Layer 4 of a small transformer language model trained on English Wikipedia (11 layers, counted from 0, width 64).
A neuron adds its activation times its output weights to the MLP's output. To switch it off is to set its activation to zero at one token and run the rest of the model.

Output weights of the MLP neurons that the questions are about. A number n stands for (n - 128) times 0.003.
n27: 117, 164, 158, 144, 150, 157, 80, 154, 130, 140, 131, 98, 139, 127, 98, 74, 106, 134, 107, 151, 197, 136, 171, 159, 125, 132, 127, 143, 178, 139, 84, 155, 126, 172, 114, 163, 112, 151, 98, 125, 132, 129, 167, 178, 103, 105, 139, 105, 153, 87, 118, 113, 198, 175, 140, 147, 150, 115, 137, 147, 159, 116, 117, 22
n33: 98, 140, 100, 81, 118, 99, 150, 151, 136, 79, 84, 173, 106, 42, 159, 128, 151, 109, 182, 99, 182, 128, 132, 154, 158, 78, 108, 154, 122, 119, 122, 139, 97, 189, 166, 169, 149, 128, 115, 91, 178, 190, 97, 147, 138, 119, 141, 146, 81, 201, 172, 69, 190, 60, 133, 64, 138, 168, 114, 152, 115, 150, 173, 97
n42: 177, 109, 123, 130, 121, 171, 109, 163, 149, 147, 155, 108, 145, 136, 78, 134, 169, 122, 103, 167, 121, 129, 109, 176, 139, 160, 136, 135, 132, 157, 91, 168, 140, 200, 137, 145, 104, 166, 147, 172, 93, 152, 96, 53, 115, 153, 99, 119, 139, 119, 122, 135, 106, 114, 132, 130, 136, 129, 106, 116, 159, 167, 148, 124
n48: 128, 85, 124, 122, 182, 150, 57, 166, 120, 115, 138, 215, 136, 105, 80, 74, 151, 140, 124, 111, 117, 84, 149, 133, 60, 139, 127, 114, 72, 116, 156, 164, 138, 143, 122, 105, 143, 149, 123, 146, 91, 126, 127, 146, 146, 134, 86, 93, 141, 153, 162, 105, 169, 161, 161, 131, 126, 122, 144, 140, 132, 118, 122, 172
n69: 109, 97, 139, 132, 114, 69, 143, 123, 99, 140, 145, 164, 102, 169, 132, 133, 147, 140, 93, 145, 70, 140, 120, 82, 122, 95, 129, 85, 142, 113, 32, 155, 123, 115, 141, 129, 134, 70, 115, 144, 62, 134, 132, 143, 168, 108, 168, 137, 159, 119, 124, 130, 129, 165, 161, 108, 129, 134, 134, 24, 71, 122, 150, 136
n74: 202, 112, 140, 104, 116, 111, 130, 140, 136, 122, 145, 119, 122, 89, 161, 146, 178, 123, 97, 121, 149, 146, 133, 191, 133, 136, 69, 143, 145, 61, 126, 145, 145, 154, 98, 127, 104, 127, 138, 164, 131, 125, 122, 86, 152, 145, 94, 136, 140, 122, 78, 104, 175, 148, 177, 99, 49, 155, 108, 137, 142, 141, 78, 110
n82: 142, 149, 132, 184, 108, 98, 117, 159, 123, 171, 98, 142, 187, 138, 154, 92, 117, 149, 97, 174, 123, 83, 97, 105, 135, 124, 171, 136, 161, 179, 104, 130, 138, 123, 106, 162, 47, 170, 117, 183, 130, 150, 184, 81, 52, 130, 130, 168, 165, 145, 107, 148, 133, 92, 102, 100, 95, 145, 92, 104, 98, 100, 130, 130
n83: 44, 164, 113, 78, 105, 131, 181, 149, 142, 110, 135, 157, 141, 140, 87, 83, 101, 149, 82, 85, 94, 111, 132, 93, 149, 86, 147, 115, 94, 135, 155, 144, 111, 127, 145, 163, 139, 85, 110, 146, 139, 128, 119, 159, 143, 169, 157, 122, 119, 164, 93, 105, 82, 144, 159, 115, 161, 137, 103, 48, 116, 122, 131, 183
n85: 120, 135, 83, 135, 154, 145, 152, 76, 115, 117, 154, 130, 107, 118, 103, 93, 139, 111, 142, 117, 147, 116, 95, 94, 238, 148, 109, 127, 77, 92, 159, 153, 92, 87, 198, 137, 185, 15, 106, 157, 134, 109, 106, 106, 131, 123, 157, 177, 164, 135, 161, 113, 96, 109, 132, 153, 114, 131, 55, 103, 114, 97, 171, 117
n91: 72, 87, 135, 131, 161, 118, 170, 155, 135, 100, 103, 103, 81, 99, 134, 151, 125, 143, 98, 131, 138, 136, 144, 182, 102, 158, 131, 131, 144, 188, 136, 103, 169, 104, 133, 78, 126, 111, 151, 155, 135, 102, 105, 110, 153, 137, 184, 165, 64, 179, 173, 104, 141, 77, 158, 129, 109, 148, 114, 143, 177, 157, 146, 163
n130: 82, 124, 125, 125, 127, 166, 140, 217, 160, 121, 180, 183, 161, 168, 127, 136, 120, 136, 159, 122, 119, 77, 130, 93, 125, 67, 91, 110, 148, 99, 153, 178, 163, 155, 87, 139, 89, 102, 108, 184, 170, 74, 90, 128, 115, 161, 141, 159, 140, 92, 142, 94, 124, 142, 144, 152, 95, 125, 152, 150, 142, 126, 135, 72
n134: 153, 102, 140, 117, 106, 97, 146, 136, 142, 94, 116, 134, 94, 130, 161, 107, 96, 113, 122, 94, 122, 134, 135, 138, 83, 94, 121, 137, 144, 127, 122, 178, 140, 101, 126, 104, 158, 132, 168, 116, 165, 153, 117, 132, 145, 109, 156, 132, 102, 112, 113, 127, 116, 112, 150, 118, 5, 136, 129, 91, 146, 125, 99, 103
n139: 112, 163, 136, 131, 136, 127, 135, 145, 101, 52, 128, 107, 155, 108, 109, 126, 163, 117, 130, 110, 84, 142, 110, 138, 109, 170, 135, 178, 112, 103, 146, 156, 112, 139, 100, 153, 113, 102, 104, 181, 48, 122, 154, 89, 75, 142, 115, 135, 173, 80, 113, 119, 129, 107, 177, 117, 181, 147, 119, 108, 101, 137, 72, 115
n153: 96, 117, 120, 170, 147, 160, 124, 48, 125, 58, 135, 81, 173, 103, 145, 138, 135, 154, 66, 107, 157, 83, 81, 163, 119, 109, 130, 150, 135, 144, 69, 176, 156, 129, 174, 104, 103, 206, 153, 114, 168, 140, 115, 107, 114, 129, 126, 113, 184, 108, 121, 162, 107, 153, 110, 133, 125, 128, 97, 172, 161, 68, 152, 130
n159: 178, 97, 124, 183, 120, 139, 145, 113, 134, 102, 133, 167, 71, 126, 132, 140, 111, 148, 125, 87, 135, 144, 174, 112, 126, 149, 114, 115, 157, 170, 126, 109, 94, 118, 136, 77, 165, 114, 151, 95, 112, 81, 128, 101, 96, 103, 13, 137, 130, 91, 150, 167, 197, 138, 100, 148, 114, 134, 94, 135, 155, 118, 112, 126
n176: 121, 137, 153, 108, 109, 96, 135, 128, 173, 123, 135, 117, 164, 58, 94, 120, 169, 103, 109, 94, 174, 149, 114, 111, 122, 97, 148, 132, 135, 149, 126, 131, 71, 129, 162, 146, 180, 143, 155, 105, 142, 133, 164, 147, 110, 126, 120, 131, 101, 120, 90, 131, 173, 141, 141, 62, 112, 76, 99, 98, 114, 124, 164, 123

Each question names a token from some text and the token that comes next. It shows the activations a of the neurons there, in the order above. A number n stands for (n - 128) times 0.029.

Then comes g, the gradient of the next token's log-probability with respect to the MLP's output, scaled to length 1. A neuron's effect is roughly proportional to its activation times (output weights . g). A number n stands for (n - 128) times 0.0043.

" service", then "."
a: 19, 121, 127, 129, 120, 139, 127, 137, 129, 99, 154, 199, 135, 128, 129, 79
g: 113, 129, 135, 171, 121, 144, 107, 134, 129, 147, 122, 111, 171, 161, 81, 119, 145, 186, 166, 179, 170, 122, 135, 151, 156, 131, 109, 89, 121, 148, 96, 136, 144, 165, 140, 92, 52, 197, 160, 122, 132, 138, 152, 178, 132, 86, 108, 108, 124, 93, 105, 129, 156, 100, 96, 142, 142, 165, 98, 152, 176, 113, 129, 104
Which neuron, switched off, raises the next token's probability most? n27

" of", then " more"
a: 124, 129, 128, 131, 123, 127, 193, 139, 126, 186, 136, 128, 137, 128, 127, 108
g: 107, 137, 96, 166, 153, 141, 138, 99, 149, 110, 119, 137, 192, 150, 153, 129, 134, 151, 165, 138, 107, 92, 82, 76, 53, 109, 121, 115, 155, 151, 102, 138, 129, 125, 138, 125, 116, 170, 120, 110, 182, 59, 115, 84, 99, 126, 104, 123, 131, 106, 143, 130, 140, 103, 201, 94, 152, 124, 86, 175, 126, 121, 121, 138
Switching off which neuron hurts the next token most? n82

"0", then "2"
a: 133, 127, 133, 128, 81, 132, 128, 117, 123, 194, 162, 124, 127, 122, 127, 135
g: 152, 133, 176, 85, 135, 136, 154, 127, 103, 114, 111, 101, 120, 147, 116, 143, 137, 121, 176, 179, 91, 131, 141, 146, 188, 141, 123, 126, 115, 177, 165, 110, 111, 78, 140, 158, 145, 141, 134, 183, 144, 90, 150, 149, 87, 154, 123, 149, 71, 134, 101, 125, 89, 173, 111, 214, 136, 158, 100, 97, 115, 139, 118, 134
Which two neurons, each switched off alone, lower its probability most, in order? n69, n91

"1", then "9"
a: 130, 129, 82, 129, 131, 134, 129, 140, 130, 127, 87, 125, 127, 130, 127, 124
g: 103, 130, 157, 103, 172, 141, 162, 126, 99, 150, 165, 165, 139, 113, 141, 118, 117, 131, 134, 166, 130, 185, 134, 138, 164, 151, 125, 140, 148, 164, 148, 87, 118, 45, 98, 151, 159, 136, 94, 107, 104, 116, 82, 127, 141, 106, 95, 113, 106, 154, 177, 107, 98, 155, 86, 49, 100, 113, 149, 150, 132, 139, 167, 113
Switching off which neuron hurts the next token most? n42

"The", then " growing"
a: 136, 130, 128, 128, 127, 124, 126, 132, 119, 128, 128, 133, 130, 136, 122, 147
g: 124, 90, 131, 129, 90, 123, 125, 154, 91, 111, 126, 161, 153, 129, 101, 121, 114, 111, 149, 130, 148, 92, 133, 124, 115, 153, 147, 75, 212, 139, 118, 91, 131, 142, 108, 108, 130, 132, 121, 117, 161, 134, 119, 103, 40, 146, 76, 101, 126, 105, 113, 129, 171, 145, 127, 185, 146, 83, 150, 93, 180, 133, 75, 159
Switching off which neuron hurts the next token most? n85

"1", then "0"
a: 128, 162, 54, 136, 116, 138, 130, 125, 119, 128, 125, 114, 125, 123, 123, 228
g: 115, 163, 179, 157, 127, 88, 165, 138, 140, 102, 82, 168, 94, 122, 153, 134, 128, 121, 161, 109, 131, 112, 78, 115, 73, 128, 108, 153, 153, 136, 101, 129, 134, 118, 73, 93, 137, 194, 141, 39, 150, 129, 143, 135, 98, 84, 95, 104, 113, 142, 126, 135, 128, 83, 129, 84, 116, 117, 97, 145, 106, 121, 154, 107
Switching off which neuron hurts the next token most? n176

" in", then " America"
a: 126, 131, 132, 131, 126, 131, 139, 128, 119, 106, 125, 128, 137, 129, 124, 138
g: 121, 142, 150, 146, 126, 120, 57, 138, 114, 170, 149, 113, 149, 124, 143, 124, 97, 123, 175, 168, 113, 155, 129, 94, 147, 117, 177, 114, 101, 120, 122, 90, 109, 98, 109, 117, 151, 82, 154, 36, 220, 145, 110, 153, 169, 131, 148, 131, 131, 145, 147, 119, 125, 145, 146, 124, 123, 144, 166, 164, 103, 137, 109, 92
Switching off which neuron hurts the next token most? n91

"the", then " country"
a: 129, 124, 129, 95, 133, 142, 120, 175, 121, 129, 127, 129, 132, 128, 126, 127
g: 105, 100, 134, 150, 184, 117, 115, 153, 135, 98, 184, 86, 98, 138, 126, 110, 115, 130, 150, 94, 147, 136, 147, 139, 133, 139, 159, 54, 182, 164, 121, 84, 123, 92, 101, 108, 107, 137, 158, 151, 181, 145, 109, 82, 201, 155, 130, 109, 89, 102, 146, 107, 109, 145, 113, 157, 85, 143, 102, 145, 136, 146, 157, 110
Which neuron, switched off, raises the next token's probability most? n83

" car", then ","
a: 89, 120, 131, 132, 123, 126, 128, 132, 129, 128, 128, 165, 125, 119, 130, 111
g: 140, 81, 84, 146, 141, 71, 80, 123, 123, 154, 166, 210, 133, 105, 100, 150, 129, 162, 108, 205, 123, 107, 126, 106, 171, 170, 133, 122, 118, 123, 150, 121, 141, 139, 97, 114, 146, 86, 122, 164, 142, 114, 106, 143, 143, 103, 147, 137, 83, 133, 160, 143, 128, 128, 82, 157, 114, 137, 98, 179, 101, 99, 152, 156
Switching off which neuron hurts the next token most? n27

"ri", then " di"
a: 126, 122, 127, 219, 127, 129, 122, 144, 126, 132, 131, 141, 120, 132, 129, 112
g: 125, 73, 130, 91, 114, 80, 131, 117, 109, 151, 127, 107, 138, 125, 141, 148, 129, 99, 132, 159, 120, 141, 99, 78, 191, 104, 161, 115, 156, 119, 139, 94, 146, 140, 101, 167, 132, 161, 175, 135, 76, 125, 104, 97, 102, 101, 96, 121, 162, 136, 58, 126, 148, 79, 191, 132, 83, 97, 166, 113, 111, 101, 131, 128
Which neuron, switched off, raises the next token's probability most? n48

"Legal", then " framework"
a: 111, 125, 127, 133, 125, 217, 128, 174, 121, 128, 154, 206, 133, 121, 128, 128
g: 141, 91, 151, 169, 147, 127, 141, 132, 165, 122, 154, 116, 65, 157, 112, 115, 114, 149, 108, 126, 149, 185, 49, 83, 147, 122, 170, 157, 124, 133, 91, 81, 137, 120, 86, 108, 168, 116, 114, 171, 138, 111, 101, 128, 131, 144, 119, 102, 126, 116, 105, 123, 80, 100, 141, 105, 129, 164, 209, 109, 111, 144, 132, 95
Which neuron, switched off, raises the next token's probability most? n74

" by", then " a"
a: 127, 131, 123, 133, 117, 129, 124, 134, 128, 129, 130, 125, 142, 125, 116, 108
g: 165, 125, 121, 155, 107, 126, 123, 159, 157, 149, 136, 105, 123, 128, 133, 86, 135, 123, 182, 102, 165, 98, 159, 107, 134, 175, 76, 112, 169, 148, 149, 152, 146, 134, 76, 115, 120, 80, 107, 181, 180, 137, 93, 115, 114, 121, 30, 124, 143, 123, 78, 125, 144, 114, 124, 84, 155, 104, 122, 146, 135, 142, 93, 124
Switching off which neuron hurts the next token most? n69

" government", then " has"
a: 69, 119, 128, 127, 120, 163, 120, 151, 126, 135, 156, 138, 130, 124, 123, 156
g: 113, 130, 98, 125, 112, 109, 159, 138, 114, 103, 144, 156, 86, 112, 139, 124, 149, 132, 129, 52, 104, 112, 108, 158, 82, 179, 132, 150, 174, 153, 154, 149, 142, 88, 143, 58, 160, 113, 164, 96, 154, 132, 93, 134, 118, 140, 74, 144, 108, 125, 150, 129, 69, 90, 120, 101, 136, 112, 116, 108, 154, 100, 134, 198
Switching off which neuron hurts the next token most? n27

"die", then "tro"
a: 87, 123, 124, 130, 125, 156, 129, 154, 124, 128, 128, 140, 130, 153, 132, 133
g: 164, 152, 149, 144, 121, 132, 108, 147, 140, 133, 125, 143, 130, 79, 142, 129, 128, 166, 124, 145, 139, 135, 180, 92, 132, 70, 102, 108, 187, 189, 158, 48, 141, 105, 146, 141, 111, 155, 149, 173, 108, 137, 105, 100, 115, 163, 73, 117, 122, 139, 72, 127, 111, 131, 148, 99, 102, 122, 145, 139, 135, 93, 118, 61
Switching off which neuron hurts the next token most? n74